Layer 14 of a small transformer language model trained on English Wikipedia (21 layers, counted from 0, width 64).
A neuron adds its activation times its output weights to the MLP's output. To switch it off is to set its activation to zero at one token and run the rest of the model.
A neuron's activation on a vector x is GELU(weights . x + bias), where the dot is the dot product.

Input weights of the MLP neurons that the questions are about. A number n stands for n times 0.0094.
n12 (bias -0.281): -14 -14 2 -1 4 18 -5 15 23 8 -21 24 15 -39 -13 6 28 4 32 -30 -25 -19 23 22 -24 0 21 -7 24 29 2 -5 -50 3 16 5 53 -55 16 -9 24 4 32 37 -30 37 -28 -29 4 -23 -4 -2 -13 -8 6 13 -12 30 -15 8 40 -35 -4 -18
n48 (bias -0.215): 38 -14 31 57 33 22 9 -9 53 6 -29 -12 -2 -3 -25 -3 -19 -5 -12 -11 -26 -15 10 -16 -34 -4 7 -25 -3 -48 -4 31 34 14 17 3 32 -6 14 12 -26 22 -31 -3 0 47 -22 -21 6 23 -13 21 -21 9 33 -8 -22 -28 -8 -58 24 -36 13 -14
n50 (bias -0.503): 16 9 -7 4 24 -19 5 6 -3 -19 -25 -53 -16 64 3 15 -29 5 22 -3 2 21 -3 -21 23 2 -9 -30 11 -5 -9 39 -7 -11 43 -33 -32 -15 12 -54 -16 4 48 7 -3 -13 0 -5 41 15 11 -29 34 45 -39 -8 16 27 -42 41 46 -19 -11 17
n72 (bias -0.293): -7 -68 19 6 19 11 13 -56 -24 -43 -8 16 10 -2 -14 16 14 -31 -2 -8 -5 9 24 -4 11 49 25 -1 -2 -23 -6 -11 35 -8 52 21 13 22 17 1 -10 -20 59 -6 -14 -5 -6 24 -19 -23 -37 23 9 -7 16 -35 -15 4 12 -35 -1 -17 -6 -13
n92 (bias -0.275): -3 -7 -20 -5 -2 5 -45 -7 15 -3 -14 0 37 12 27 -13 5 23 24 -20 10 -9 -2 35 6 -33 -53 33 4 14 -36 33 -38 58 35 -1 -5 -15 16 18 7 26 -16 -2 9 -19 -17 9 -6 36 18 -1 23 -32 15 -41 41 -32 -24 7 -61 -22 11 -49
n123 (bias -0.375): 17 9 6 -12 1 -7 39 -27 2 -6 -8 -2 6 -10 -33 -5 -7 -2 -17 -9 7 -8 -50 -9 18 20 -23 -4 1 17 43 -2 -7 16 -34 39 25 3 -3 -5 -5 -5 13 31 7 10 34 -54 -36 31 -34 3 21 -16 -13 3 0 17 -16 15 -4 8 -26 32
n124 (bias -0.367): 20 12 25 -25 -21 10 -43 -15 -30 29 18 -42 -21 31 14 -14 -51 -4 -21 -11 -34 33 -33 -26 -19 -11 -6 56 50 6 22 -10 41 -16 -33 -11 29 25 9 17 -3 -12 -15 15 -6 -30 -16 1 26 5 -19 25 11 -24 -11 13 18 -6 16 -26 7 30 4 32
n129 (bias -0.480): -5 3 7 27 -14 -60 -12 6 -3 -6 12 48 -1 6 37 -46 -29 21 19 -1 -11 -22 2 20 4 33 62 7 -18 -50 -40 -32 3 6 -4 31 11 -18 -7 -29 -48 5 -17 -30 32 27 16 14 27 -2 1 20 9 -47 -2 15 -8 -46 -10 8 52 -19 11 11
n134 (bias -0.283): 13 42 18 20 -47 11 -8 -7 -13 13 1 -6 8 10 -12 1 -17 22 10 -37 -26 -3 29 11 19 -19 16 -15 1 12 16 -3 9 -32 -12 -10 7 34 4 -44 -34 -8 7 14 -7 -10 26 2 10 -8 4 -12 10 22 42 3 33 14 29 -40 5 0 23 -5
n176 (bias -0.285): 26 15 0 39 14 14 -1 7 2 -26 44 5 6 -11 18 7 -13 -10 25 37 -12 -33 -27 45 47 33 -4 43 -34 25 -10 -46 15 16 8 58 17 0 -95 -46 5 13 -5 -15 -2 -14 -22 -33 72 -37 -5 12 -9 -15 30 -1 4 -29 -34 21 11 -2 7 7
n178 (bias -0.410): 20 -16 -15 30 11 38 2 43 -55 15 26 0 -19 -11 -1 -53 0 -25 9 12 16 -5 4 -35 -8 -21 8 45 24 -1 44 -8 54 42 -12 -29 13 -60 -48 -49 -18 4 29 21 26 65 61 7 -9 3 -24 -17 -8 -50 -20 -36 21 15 -14 -26 32 3 30 9
n198 (bias -0.386): 3 13 3 3 -4 -31 23 1 -17 -56 -4 12 12 -38 -18 47 -3 -9 13 -23 -26 -15 -9 -31 -21 9 14 -7 -11 2 4 17 -17 -28 50 -26 1 -22 1 24 -1 -30 2 33 -21 -14 -21 -18 -25 -9 28 29 21 24 20 35 -10 -13 -36 -2 -15 23 -25 8
n199 (bias -0.394): 21 -5 4 -17 -37 -21 -1 60 39 -20 21 0 54 4 16 46 -39 -14 -11 -1 -27 32 18 -38 -12 -5 14 -6 -20 -11 4 -4 -32 12 0 -6 -15 -4 -12 12 9 1 3 -24 -17 5 -26 -28 32 42 -11 29 -31 14 0 -35 4 -22 6 -12 5 -21 -11 16
n207 (bias -0.073): -8 16 -18 -31 -32 5 24 10 -34 -34 8 -12 24 -3 -82 33 -21 -2 28 0 -6 17 -17 -9 3 -31 -16 6 -5 14 3 -12 3 20 5 -32 0 -64 -26 53 23 7 -12 -13 12 33 -19 -12 -25 4 -19 9 6 -18 -39 -14 16 20 17 42 -46 9 29 5
n219 (bias -0.362): -30 21 16 44 27 3 -13 -13 -10 25 -36 -40 2 -16 18 18 -15 11 1 -16 -3 -8 -29 15 -6 -10 -5 -3 -27 34 -13 7 9 -3 0 -22 5 57 18 39 -3 -48 35 12 -45 27 34 12 29 -17 -10 -18 -13 10 15 22 26 13 29 -3 -11 1 -25 -22
n243 (bias -0.183): -16 37 -26 18 14 3 -17 0 -22 -12 -48 -15 -10 17 6 -24 -27 5 -14 19 40 20 -17 5 33 -30 5 47 -17 8 36 -11 43 -10 5 23 28 -19 11 26 3 -2 7 26 32 -20 -8 29 9 9 -25 -8 17 -30 -18 54 -30 -14 22 24 -49 8 15 -17

Output weights of the MLP neurons that the questions are about. A number n stands for n times 0.0022.
n12: -6 5 3 6 -35 -48 28 6 19 17 21 23 0 26 11 11 15 53 -56 1 -13 -23 35 -3 -20 -20 -5 34 -15 -1 8 -3 -37 -1 -26 5 36 -20 -1 15 23 -5 0 8 -85 -7 13 -1 41 -29 0 -7 -36 -45 2 -17 -20 20 95 38 10 2 -25 -1
n48: -11 4 -5 -19 32 12 -36 -38 -16 29 54 18 -56 27 37 -21 -10 1 -18 31 43 8 17 7 -28 -13 -32 22 -19 21 -34 -20 -22 -4 -27 26 -23 86 -60 18 10 -12 -19 15 2 15 4 24 8 17 -3 -3 6 5 -2 -4 -65 -26 7 -28 19 49 -14 -9
n50: -7 -10 8 -26 5 38 -5 -39 -3 17 14 75 -34 52 3 13 -51 -39 -1 10 46 41 -23 -3 27 -17 1 -22 -51 20 28 23 -9 9 -31 7 16 -56 19 -37 -1 -13 29 24 -15 4 32 47 -7 -38 -34 -6 14 -49 -7 26 52 -40 13 -13 66 -50 -7 -29
n72: -28 -6 -58 -37 -25 22 -10 23 24 18 -19 15 43 -8 -4 54 49 27 22 0 -7 3 46 -41 15 6 9 -2 7 1 11 -1 -46 -2 -46 -29 23 -5 -20 89 -18 37 47 -4 -2 -40 -51 -29 14 18 -22 -12 27 18 -14 -11 -53 -45 -29 3 26 6 -26 30
n92: 30 28 40 33 -50 18 -9 -22 6 10 33 0 -21 -12 -19 20 5 18 3 -55 -55 0 -9 25 2 -18 45 11 -64 16 48 -35 28 20 -36 -9 6 18 0 31 50 -18 -29 -8 -2 24 12 14 8 4 7 18 4 -18 -21 -9 2 -3 12 -14 -23 -28 -50 -21
n123: -20 14 -7 -4 18 -43 -38 17 -10 -25 15 -4 -1 0 40 -55 3 -15 23 18 22 2 37 -3 -12 -42 34 -14 -4 -14 -18 11 42 -34 56 -21 -28 12 -24 -10 -26 33 6 -1 -27 6 -18 41 27 -33 7 -40 -34 15 -8 17 -21 -5 10 -12 52 -5 20 11
n124: 5 -11 -19 -1 -25 39 45 41 -14 8 -20 14 69 -27 16 -5 12 2 44 5 29 -22 18 22 15 5 -7 -9 -6 -37 15 -7 -35 52 11 23 6 -15 -26 -28 -49 26 41 -8 -38 18 18 25 -62 -13 33 -2 -12 7 -35 -12 5 -4 -60 -23 28 -4 -27 4
n129: 45 -24 -7 -13 21 13 56 -28 49 -2 -21 7 82 8 13 -1 -40 18 -32 -34 38 -17 19 -25 26 19 -4 18 15 -11 -5 -9 -13 21 -23 50 9 -38 22 0 37 6 -12 4 -6 -38 29 -28 6 8 -24 -30 -50 -12 -58 -25 51 -20 -19 -27 16 -6 15 1
n134: 35 4 38 8 -6 -12 9 -11 -11 70 23 -37 4 -15 16 57 -22 -23 -19 1 25 27 10 62 17 40 -12 -25 -8 -25 -10 -46 -19 6 6 -10 26 6 -12 19 18 29 -27 10 -12 -7 1 35 -15 -18 -20 -55 -23 -12 11 -9 -11 3 -25 17 -43 -5 -24 -5
n176: -1 -50 0 9 65 -17 -23 -80 5 -10 -26 53 63 -6 13 -28 -9 -25 -36 -10 -41 -20 21 3 -7 -23 -5 12 -29 -11 -34 -72 7 -2 26 -63 32 28 71 -63 20 24 54 -1 -22 -15 -44 3 -16 49 33 31 72 29 40 28 9 35 29 -18 -13 -43 -2 -32
n178: -12 -46 3 53 0 -34 7 -38 -66 2 -55 -43 4 -5 27 -2 -54 61 30 -30 -78 -1 -29 62 -4 31 9 -20 10 33 21 52 33 7 37 -29 28 30 65 0 -41 -13 -20 -8 -2 21 28 48 -23 -36 35 0 -27 -18 15 -13 -10 -5 -21 -10 -19 1 1 20
n198: -9 -7 -13 -28 27 39 32 8 -12 -14 11 -11 -33 18 8 20 9 39 -30 -15 2 -32 -16 10 3 13 0 -10 36 0 -36 -5 31 -30 60 17 17 -36 26 45 -26 13 -20 28 60 -9 14 27 1 5 -25 -13 0 7 -43 -45 -8 14 -39 -8 7 2 -19 -25
n199: 1 20 0 -4 14 -10 -29 17 -13 -12 15 -17 2 14 -54 -49 -10 8 4 54 15 -44 23 -4 4 32 14 16 -22 -14 14 36 33 33 8 -12 21 0 22 30 -2 29 -46 -34 1 -23 -26 0 -28 -26 -19 11 -42 -31 74 -1 -12 13 28 -27 2 35 -16 -7
n207: 39 -11 -12 23 48 38 -53 -34 22 28 -3 -18 -40 -13 -2 -3 38 5 23 -25 -12 -7 43 0 26 -21 -53 -22 4 38 30 30 -14 -42 21 -10 -15 -1 -14 -11 -17 -31 -25 -15 -3 -31 43 38 -8 54 -2 -16 -18 1 30 35 -17 11 -32 -12 12 -32 -33 45
n219: 18 8 47 -1 -50 73 -29 44 18 -30 30 21 -61 10 -2 16 6 -2 0 -6 15 9 -28 3 12 9 38 -43 -19 -49 -11 20 -2 22 22 10 -10 -43 -7 2 6 34 17 -28 12 -10 -25 -29 -31 -30 -1 -8 -3 3 18 54 -14 -15 -5 13 -14 -12 11 19
n243: 16 -29 28 76 -9 -3 5 -25 14 -22 -9 7 -14 8 33 31 -16 -20 23 -1 -36 -3 -11 36 -40 -3 -9 -13 36 29 40 -55 -17 -1 36 29 -42 -58 -15 -47 -7 -16 -1 32 5 30 22 2 -3 -44 9 -16 29 65 -31 -20 59 -35 -3 3 -40 -19 39 -32

Each question names a token from some text and the token that comes next. It shows the vector x that enters the MLP there. A number n stands for n times 0.072.

Then comes g, the gradient of the next token's log-probability with respect to the MLP's output, scaled to length 1. A neuron's effect is roughly proportional to its activation times (output weights . g). A number n stands for n times 0.0048.

"\n", then "  "
x: -23 -1 0 10 4 13 -18 -38 9 16 -15 -17 -58 -8 11 -5 35 29 -42 12 -22 -6 35 -14 2 44 4 -33 -22 -23 24 15 -32 -26 -5 -7 7 18 -1 30 -8 50 -4 -9 -42 16 -28 27 -7 -3 25 3 -9 25 19 -10 13 -20 2 21 -10 -13 0 5
g: -17 38 16 7 -7 -20 -54 -36 27 36 3 -31 24 39 9 -12 6 5 -10 -6 37 24 39 -13 -32 -44 -15 8 -9 31 -29 32 -27 -18 -42 17 -13 -8 -1 23 -15 -16 12 19 18 24 18 12 -15 16 -27 20 -63 -41 -15 42 38 45 -5 -20 -21 30 -29 -3
Which neuron, switched off, raises the next token's probability most? n219

".", then " ex"
x: 13 -27 -7 -16 -30 21 7 -35 12 -6 -1 -15 -88 -1 19 -13 -25 55 -16 4 1 -1 23 -16 -23 25 -19 -40 31 -8 26 16 -45 -7 -1 -9 -22 0 43 9 45 30 -5 -11 26 29 -10 -4 2 -16 6 0 -30 23 -4 -12 24 16 13 22 -25 -6 -5 19
g: 47 -6 -7 -11 28 -40 6 -7 4 9 48 50 -46 17 -2 8 -11 -13 -52 -20 -2 -11 3 0 -28 2 16 -1 0 -44 16 11 -30 -44 15 21 6 -2 -37 -4 -22 48 -16 9 35 19 13 -33 -29 84 20 4 -5 6 -35 2 -10 41 -24 12 1 -29 1 21
Which neuron, switched off, raises the next token's probability most? n50

"–", then "1"
x: 14 -23 -40 11 -16 27 17 -48 -5 30 14 3 -33 40 19 -18 57 -27 -8 11 3 18 35 -8 11 12 -17 -8 31 9 0 -17 -14 -38 -39 -22 -54 -10 -6 -11 -13 46 -13 -6 33 47 -25 20 -5 11 21 -9 -8 28 -6 -29 -9 -8 10 0 -11 17 4 25
g: 14 29 25 1 51 25 -8 -44 49 -3 0 -32 -36 54 20 15 -36 36 38 12 -43 -24 12 4 33 -12 0 -9 -29 -26 -37 -3 42 -8 23 -26 2 4 -2 2 -43 9 -13 13 -5 -26 -14 -17 13 -35 13 -63 24 22 2 -6 11 -34 44 0 12 13 -7 -23
Which neuron, switched off, lowers the next token's probability most? n178

"l", then "are"
x: -23 11 -27 20 -3 24 12 -33 35 -5 -3 47 -68 -28 13 -10 18 4 5 0 2 3 42 -26 29 -26 23 -31 6 -6 -12 -18 -15 -26 -20 23 0 34 3 10 24 25 -5 5 1 2 13 -30 -39 -8 12 -26 -12 50 -48 0 17 46 -14 -16 -8 27 -19 13
g: -2 -3 7 -25 -15 -3 65 5 10 38 62 21 -21 5 -13 4 11 44 -15 28 17 40 -16 6 -1 -23 20 8 -22 -59 -20 -16 26 11 -26 34 -35 -8 15 4 -25 -21 -29 7 15 -47 -34 24 10 -23 11 55 -28 -32 -9 5 24 41 -17 -31 -30 3 -9 -17
Which two neurons, each switched off alone, lower its probability most, in order? n12, n134

"est", then " goal"
x: -9 -11 -7 19 -40 10 36 -6 29 -22 -35 22 -39 -9 -7 -22 29 17 -28 31 2 19 35 -13 35 26 -4 -19 8 -39 -22 -14 -36 -11 -28 3 -29 -18 15 14 23 30 -30 10 0 38 -11 -5 -42 9 6 25 -46 72 -21 -18 8 -8 -11 15 -8 16 18 29
g: 51 -48 -16 2 -10 -50 5 6 18 15 33 -29 -6 68 -55 -4 27 -15 8 -51 -6 3 -26 11 -13 -29 4 6 0 16 -23 -9 38 -16 23 -26 28 0 -44 -4 -23 -12 11 -5 -28 4 39 -23 -26 52 23 -11 -1 47 21 -24 -18 15 15 9 0 7 11 37
Which neuron, switched off, raises the next token's probability most? n199

" Tel", then " Av"
x: 13 -1 0 -16 17 31 12 -10 39 38 -48 -2 -85 -21 19 -4 -16 -18 18 18 16 4 6 -20 -8 14 -20 -17 13 -11 9 -32 -2 -25 -40 2 -65 24 -2 9 46 7 1 -23 -19 -3 33 29 -1 -14 27 -11 -32 34 -14 43 17 18 -9 -1 -19 41 -5 14
g: 31 -5 -16 -28 -10 40 26 47 -21 17 10 -24 16 -38 6 -18 -25 -10 -3 6 -44 14 11 -25 -19 11 -5 -23 21 2 -19 95 15 -7 -16 -5 -40 21 -3 11 59 15 10 11 -25 41 4 -6 10 -55 21 -29 -4 -13 2 -1 -49 -5 -7 24 17 -29 -16 28
Which neuron, switched off, lowers the next token's probability most? n219

" him", then "..."
x: 18 15 -36 -5 -1 9 -21 -15 -2 30 15 54 -66 1 -45 2 29 5 -29 2 6 3 33 -20 14 33 -49 -22 -7 -21 40 -5 -23 -15 -17 8 -20 -14 36 26 -20 11 -7 -11 24 -28 3 1 -23 -2 -13 22 -9 23 5 18 15 3 -5 1 -8 -11 -12 9
g: 29 9 -10 18 22 6 -26 -10 35 11 -13 -21 29 57 17 -11 24 1 -45 48 -28 11 -14 26 -12 -4 23 -42 -41 -25 27 10 -19 -35 6 -24 -7 60 8 -3 -38 -8 -45 23 6 -13 -71 9 -11 3 38 -6 -14 30 10 19 21 1 12 -21 13 -48 13 -6
Which neuron, switched off, lowers the next token's probability most? n123

"al", then "erm"
x: 20 -14 -39 -2 -14 -22 23 -20 42 20 -41 -3 -60 -24 19 1 4 2 -11 32 10 2 8 -11 32 12 11 1 -8 -22 -13 -23 -33 -4 -24 27 -10 1 17 10 34 38 18 4 15 0 12 48 -5 18 2 -5 -21 -6 -36 18 13 24 -20 -3 -50 10 18 13
g: -32 -17 23 50 30 -9 -17 12 25 -36 -4 -19 -45 -30 -10 3 -12 5 39 5 -51 -24 2 -2 6 4 -1 -24 33 -12 32 -19 38 8 -19 -21 -19 4 -30 -17 20 -18 13 -16 -59 -33 -5 9 11 -23 32 18 49 41 39 28 28 15 60 -2 -32 -14 -16 9
Which neuron, switched off, lowers the next token's probability most? n243

" of", then " respons"
x: 4 -13 -10 45 -20 2 -19 -14 -5 12 18 13 -68 1 16 -9 3 26 -4 -18 -38 20 28 4 -9 18 -7 -21 11 -12 -35 -5 -63 -28 -22 28 -8 -11 5 33 24 26 -19 9 -16 14 5 22 -26 28 28 6 -30 18 0 0 -8 -18 -12 4 -21 22 -4 33
g: -7 1 -33 -24 1 -39 -1 -9 48 -5 42 13 6 5 -2 5 -41 21 -14 -30 -33 -35 3 25 -33 33 23 -16 -26 -10 9 42 16 -20 66 14 51 16 4 16 11 -15 -46 -1 -25 -30 7 10 -6 7 -39 -31 57 -5 3 8 18 -16 0 -41 10 5 -18 54
Which neuron, switched off, lowers the next token's probability most? n129

" Y", then "arn"
x: -6 20 -3 9 0 3 17 -44 2 41 -25 14 -62 -16 11 -3 2 16 26 15 24 9 17 15 6 6 -50 -42 -8 -19 18 -58 0 -27 -42 25 -17 10 25 11 1 8 2 -4 -16 -24 -15 25 26 -34 23 -7 -29 24 6 31 20 -8 7 -3 -8 59 7 -7
g: -23 4 67 25 9 -6 39 -37 -37 -12 -5 -39 7 -46 -29 -19 7 -9 15 24 -13 -2 -1 23 3 8 19 13 46 3 13 -16 -7 40 24 34 20 -36 -1 -13 -3 24 -42 -44 -7 -10 32 -5 35 -12 -20 26 13 16 27 14 34 -16 -49 -2 8 -37 -56 -18
Which two neurons, each switched off alone, lower its probability most, in order? n243, n134

" for", then " Mac"
x: 9 -7 -34 -22 -16 10 -4 10 37 24 1 0 -53 40 17 -35 12 -3 -30 -40 -9 3 11 -9 -9 27 -19 -19 -12 -12 -12 6 -27 15 -14 29 -57 -31 11 29 25 41 -8 -20 13 -15 6 43 13 9 39 9 -28 24 1 -11 43 10 -12 -5 -13 -1 -30 5
g: 44 5 31 19 -6 16 -27 18 -9 -13 5 10 25 -31 9 45 -49 27 9 8 18 -10 12 -18 38 -12 8 -24 8 42 7 -8 0 16 -25 -27 -7 33 25 -4 39 -52 1 -13 -3 -13 -33 -12 46 -38 1 17 9 -59 9 -57 40 -56 -6 21 -15 -2 2 -33
Which neuron, switched off, lowers the next token's probability most? n92

" m", then "outh"
x: 10 9 -29 -13 -23 20 21 -56 13 -9 12 40 -53 -3 0 -14 25 22 1 30 -3 5 -14 -2 -12 24 3 6 -18 -67 24 -29 1 -15 -40 -2 -18 28 3 2 -4 48 -23 -29 -2 -7 25 -20 22 5 6 14 -19 13 -14 14 37 32 9 -33 -14 54 -26 17
g: 31 -19 77 -43 20 -1 35 -8 -42 -34 -3 -5 10 4 4 -26 -24 10 43 -4 10 -11 -9 10 16 -1 -27 -10 7 14 -7 18 27 -10 -13 19 12 -38 19 -7 -41 8 39 -5 4 2 53 -71 -11 14 7 26 -18 -75 2 -5 -7 -2 -12 -15 39 16 21 -11
Which neuron, switched off, lowers the next token's probability most? n124

" win", then ":"
x: -24 -6 -23 -44 -19 10 -2 -16 20 9 -19 29 -50 15 -5 -14 69 -10 -15 -2 14 34 21 7 -8 52 -23 -17 8 3 31 12 -64 -40 -25 0 -71 -15 -7 13 14 29 -15 -17 31 -6 3 8 16 14 35 -2 16 35 -30 -16 3 32 -6 -21 -10 36 -1 -4
g: -9 25 -6 1 3 42 21 30 5 18 -18 4 -38 29 -46 10 -9 16 -16 26 -54 -35 -8 -7 63 45 -31 -29 8 -27 -26 -26 39 -55 -1 38 -6 9 39 35 -18 -15 -19 43 -12 -6 -30 21 -14 26 -26 13 13 25 7 -1 -9 19 -22 -22 -30 -18 20 -3
Which neuron, switched off, raises the next token's probability most? n50

" for", then " b"
x: -15 -12 -24 7 -35 -3 -4 -6 11 24 15 4 -60 22 12 -11 8 -8 -22 -14 -7 17 28 22 -8 18 -10 -17 -1 -25 -2 2 -20 -6 -14 31 -20 9 6 50 24 20 -15 -6 -2 -17 9 19 4 -2 18 -6 -7 0 -10 -6 11 -25 -23 1 -2 0 -32 17
g: 61 -3 16 39 51 -32 -5 -41 -7 -32 -7 14 4 7 25 32 -26 -32 -36 7 9 -28 34 17 1 7 17 -3 22 -7 21 -15 -22 -10 37 10 3 -10 17 8 -30 -8 -16 1 -4 -9 -7 -78 30 65 -30 -38 -30 29 -11 -25 42 16 -1 -15 -6 -7 -17 7
Which neuron, switched off, lowers the next token's probability most? n129

" PA", then "D"
x: 7 -20 -22 -40 1 6 -1 -8 41 43 -9 8 -52 -52 30 -4 16 6 -13 4 -22 -17 28 -7 -6 9 -19 -52 43 -29 -8 -23 1 -38 -34 36 -22 -10 4 16 12 56 -1 32 -4 3 -15 4 22 -12 35 -6 -50 -9 31 7 2 3 25 -1 -11 31 3 4
g: 73 -6 9 21 -2 -18 -1 -32 1 -6 -33 -25 7 -40 33 -2 -12 -14 19 -20 42 -30 11 -6 -9 6 -29 17 -6 -12 -11 -16 -17 -16 20 -33 36 13 -34 -28 1 6 -13 -11 -50 10 -47 -5 15 -23 20 44 75 -3 31 4 9 10 47 28 4 18 -41 23
Which neuron, switched off, lowers the next token's probability most? n12

" Mac", then "c"
x: 42 2 2 -21 -6 27 6 -22 0 14 -22 12 -57 -37 0 -13 30 -11 3 52 -36 6 37 9 4 1 -31 6 10 -20 27 -41 -31 15 -35 22 -53 7 8 15 3 23 -34 -7 -9 11 -23 34 8 -6 13 -9 -9 -6 7 -14 36 -34 12 27 -14 38 1 -15
g: 38 -4 -15 11 19 -24 49 34 14 4 -6 31 -36 31 33 -6 17 -50 -80 13 34 2 1 -10 -6 -4 25 -6 -15 -2 14 -30 -54 -17 27 10 -34 -19 15 32 17 -40 -13 -14 11 -33 11 36 -28 23 23 -17 7 -13 -25 26 25 9 -39 -35 -13 24 14 5
Which neuron, switched off, raises the next token's probability most? n92

" right", then " up"
x: 0 -22 -48 -12 13 -16 -12 -3 28 23 -12 30 -71 19 7 -3 29 1 -33 -3 -5 14 35 -8 -17 48 -14 -20 4 6 4 -4 -19 -23 -17 16 -87 -7 2 30 9 30 -6 -20 -1 1 25 -3 2 12 -5 -16 -9 45 15 -8 21 7 22 -2 -6 -10 -35 -6
g: -17 14 11 -13 25 -4 18 5 -21 4 50 30 -2 23 1 4 -15 -11 -11 -18 -4 19 8 -51 10 30 21 12 38 32 7 43 -62 -23 -25 15 22 -52 -3 33 -24 -40 -9 -28 -14 13 2 14 -29 -16 -5 42 0 -24 -51 62 -22 30 -25 -42 -12 18 12 5
Which neuron, switched off, lowers the next token's probability most? n50

"9", then "8"
x: -35 14 -11 -21 3 29 -1 11 9 12 1 5 -13 -9 26 -12 37 -14 16 43 13 -13 15 -55 3 -9 -51 -8 42 -1 17 -34 -38 6 -21 9 -29 -1 27 0 -5 47 19 -21 11 32 -12 9 -12 2 12 6 -52 19 10 -50 18 19 -28 -3 -2 33 -32 43
g: 18 24 53 -30 44 -46 23 35 -54 -35 24 -30 -2 -8 -26 9 5 -2 -17 -6 7 0 3 5 -30 39 24 -7 58 -35 9 9 19 13 2 0 39 26 4 -13 -53 12 -7 -34 2 -38 -20 18 -35 19 29 10 -51 34 17 3 -29 -32 -2 19 -11 -12 -1 12
Which neuron, switched off, lowers the next token's probability most? n178

"c", then "ab"
x: 16 21 -5 21 -2 23 24 -54 3 -7 0 24 -55 -40 26 -1 45 -2 -28 58 -18 4 14 0 15 23 23 -8 0 -43 -43 -38 -13 -13 -48 36 12 -22 11 -13 29 13 -4 0 9 -25 4 55 -7 -15 7 24 -3 45 -18 -4 26 -6 -5 5 -16 25 -9 -15
g: 21 -42 -47 29 -5 5 -34 30 34 -24 -13 -12 21 -19 4 -52 3 9 -8 -11 18 22 -27 -21 21 47 27 27 23 36 11 15 7 5 -16 -41 38 29 16 1 9 -45 -12 -12 -36 54 -21 21 12 -37 -14 51 8 -34 -14 18 -23 36 -8 -19 3 -35 -19 -8
Which neuron, switched off, lowers the next token's probability most? n176

"\n", then "This"
x: -21 0 -6 -4 2 12 -9 -31 12 8 -22 -22 -57 -8 9 7 29 20 -33 24 -20 -14 24 -8 13 48 -1 -25 -30 -33 29 6 -25 -21 -11 -11 7 26 7 31 -7 40 7 -2 -27 6 -40 26 -8 -3 9 4 -2 23 29 -20 8 -20 -3 32 -10 -10 4 11
g: 15 -6 -4 -2 8 -62 -55 2 28 14 15 -10 8 56 27 54 -13 -2 10 -20 3 -25 -2 -1 -7 -44 6 -18 -43 -16 -24 16 -64 25 -21 -2 -17 -12 35 23 3 18 32 -6 -33 34 -7 47 -1 9 -44 41 -1 17 -17 34 24 -1 33 -15 -1 -9 -29 -4
Which neuron, switched off, lowers the next token's probability most? n72

" Most", then " titles"
x: 8 -28 -17 17 -8 -19 -4 16 2 5 -7 4 -36 -18 -6 0 1 5 -36 1 -11 7 10 -17 9 74 -12 -28 6 -7 -7 -28 -49 -29 -48 19 -19 -10 -16 33 26 31 -29 18 -5 25 2 32 -23 4 8 24 -28 42 -4 12 16 -23 5 27 -15 25 9 14
g: 4 12 44 9 15 -12 58 -3 17 -34 7 10 5 -15 -32 -43 -1 14 -8 4 -19 16 4 -19 -41 24 -29 -60 -14 -26 -35 12 -5 21 25 11 19 22 -15 19 14 69 -17 30 1 -20 4 9 26 54 -37 -39 -14 13 13 22 -37 15 -27 -42 15 -28 -11 25
Which neuron, switched off, lowers the next token's probability most? n199

".", then "e"
x: 30 -7 -27 -19 -11 1 -8 -22 43 11 24 1 -65 -8 -9 -7 16 11 -29 -11 3 8 -12 4 0 1 -29 7 22 29 28 -2 -32 -14 -42 -35 42 7 29 9 -13 7 -17 -18 15 34 -26 20 -14 -11 36 8 -18 27 3 -35 47 58 5 2 -25 -6 -18 19
g: 24 39 1 -71 25 -70 47 -24 -7 11 -13 66 -33 14 -16 13 3 21 -27 14 14 -1 3 45 -32 3 9 -5 -16 -32 19 5 -7 -7 -16 8 -4 24 -26 16 12 -18 0 19 -21 -28 5 32 -14 -16 39 -12 -36 25 -45 8 21 33 4 -25 16 18 -35 5
Which neuron, switched off, lowers the next token's probability most? n124

"ised", then " are"
x: -15 6 -32 -16 16 17 -3 15 51 12 31 46 -58 -10 19 13 -3 22 -9 -11 -15 17 11 -13 -20 23 -29 -13 23 -18 -6 -6 -51 -21 -5 -10 -46 8 5 34 -20 2 -14 -7 -15 1 6 10 -32 -7 -1 0 -43 49 -11 -5 14 19 4 9 -19 2 -15 31
g: 53 -35 14 -20 -29 -17 4 -19 -11 26 -1 15 -33 -14 -1 -17 -36 -17 -25 28 -27 -20 -12 -17 23 -37 -5 5 23 24 6 -22 -23 22 -24 12 -25 5 14 22 7 32 -7 42 62 -19 -7 -49 -17 68 -1 6 19 -3 54 39 -34 23 -7 8 11 11 -5 -45
Which neuron, switched off, lowers the next token's probability most? n199

" God", then ","
x: 27 -23 -20 -3 2 -9 -31 -11 30 19 -45 49 -69 -11 -5 -7 5 11 -5 34 8 33 46 1 -28 -6 -5 -17 11 -29 22 -21 -29 -27 -17 10 -53 16 37 20 -5 2 -5 -4 1 -6 -9 41 2 -6 -9 5 -40 56 5 6 16 -29 -2 12 -12 -9 -4 23
g: 2 11 -26 0 14 80 -6 11 -1 12 54 68 14 -27 -10 18 0 -20 -3 -27 25 -3 1 -31 20 -2 -21 -11 35 -15 -34 -7 1 -30 -3 4 -24 -46 -34 3 -11 -30 17 26 43 45 19 -18 24 7 2 -46 -23 9 17 1 -52 16 0 -39 26 -8 -20 5
Which neuron, switched off, lowers the next token's probability most? n48

"ism", then "al"
x: 17 4 -29 -18 7 12 -13 13 60 -5 -7 50 -39 -17 -30 -25 13 18 -21 9 -18 -1 4 -3 7 -23 -28 -4 11 -8 14 -6 -17 -33 -6 -9 -23 11 18 17 -23 11 -28 7 0 23 6 46 -20 2 35 6 -31 31 19 -16 28 37 -26 -34 -27 29 -15 43
g: -27 7 -4 -22 45 -60 50 -16 -3 22 -67 28 2 -4 2 -12 34 -10 -1 -9 9 20 -7 -44 -33 -19 15 29 -33 -33 4 -22 19 24 2 22 17 32 1 -2 12 3 -50 5 -5 31 -10 19 1 -26 -11 48 53 22 -35 -25 38 13 -30 -16 -10 21 9 -12
Which neuron, switched off, raises the next token's probability most? n134

" cons", then "ec"
x: 38 -2 -18 -40 13 0 20 -6 25 -19 1 21 -45 -20 28 -30 17 -47 -15 -9 46 6 -7 -8 6 49 8 12 9 -49 -1 -25 -52 -22 -16 11 -31 25 6 6 4 51 10 -14 4 1 9 66 -9 -2 23 0 -21 23 -27 -2 13 -17 -19 -26 0 36 -9 17
g: -31 15 -55 23 7 -28 -19 -10 29 21 19 -12 -70 -9 -23 25 -7 47 -56 -34 -1 -36 17 -1 -7 12 2 7 16 -39 1 -25 18 -11 35 14 7 44 4 7 19 44 40 -15 11 3 -4 22 -6 -2 23 -16 -37 57 -9 31 21 -23 -7 17 -35 9 -8 -31
Which neuron, switched off, raises the next token's probability most? n129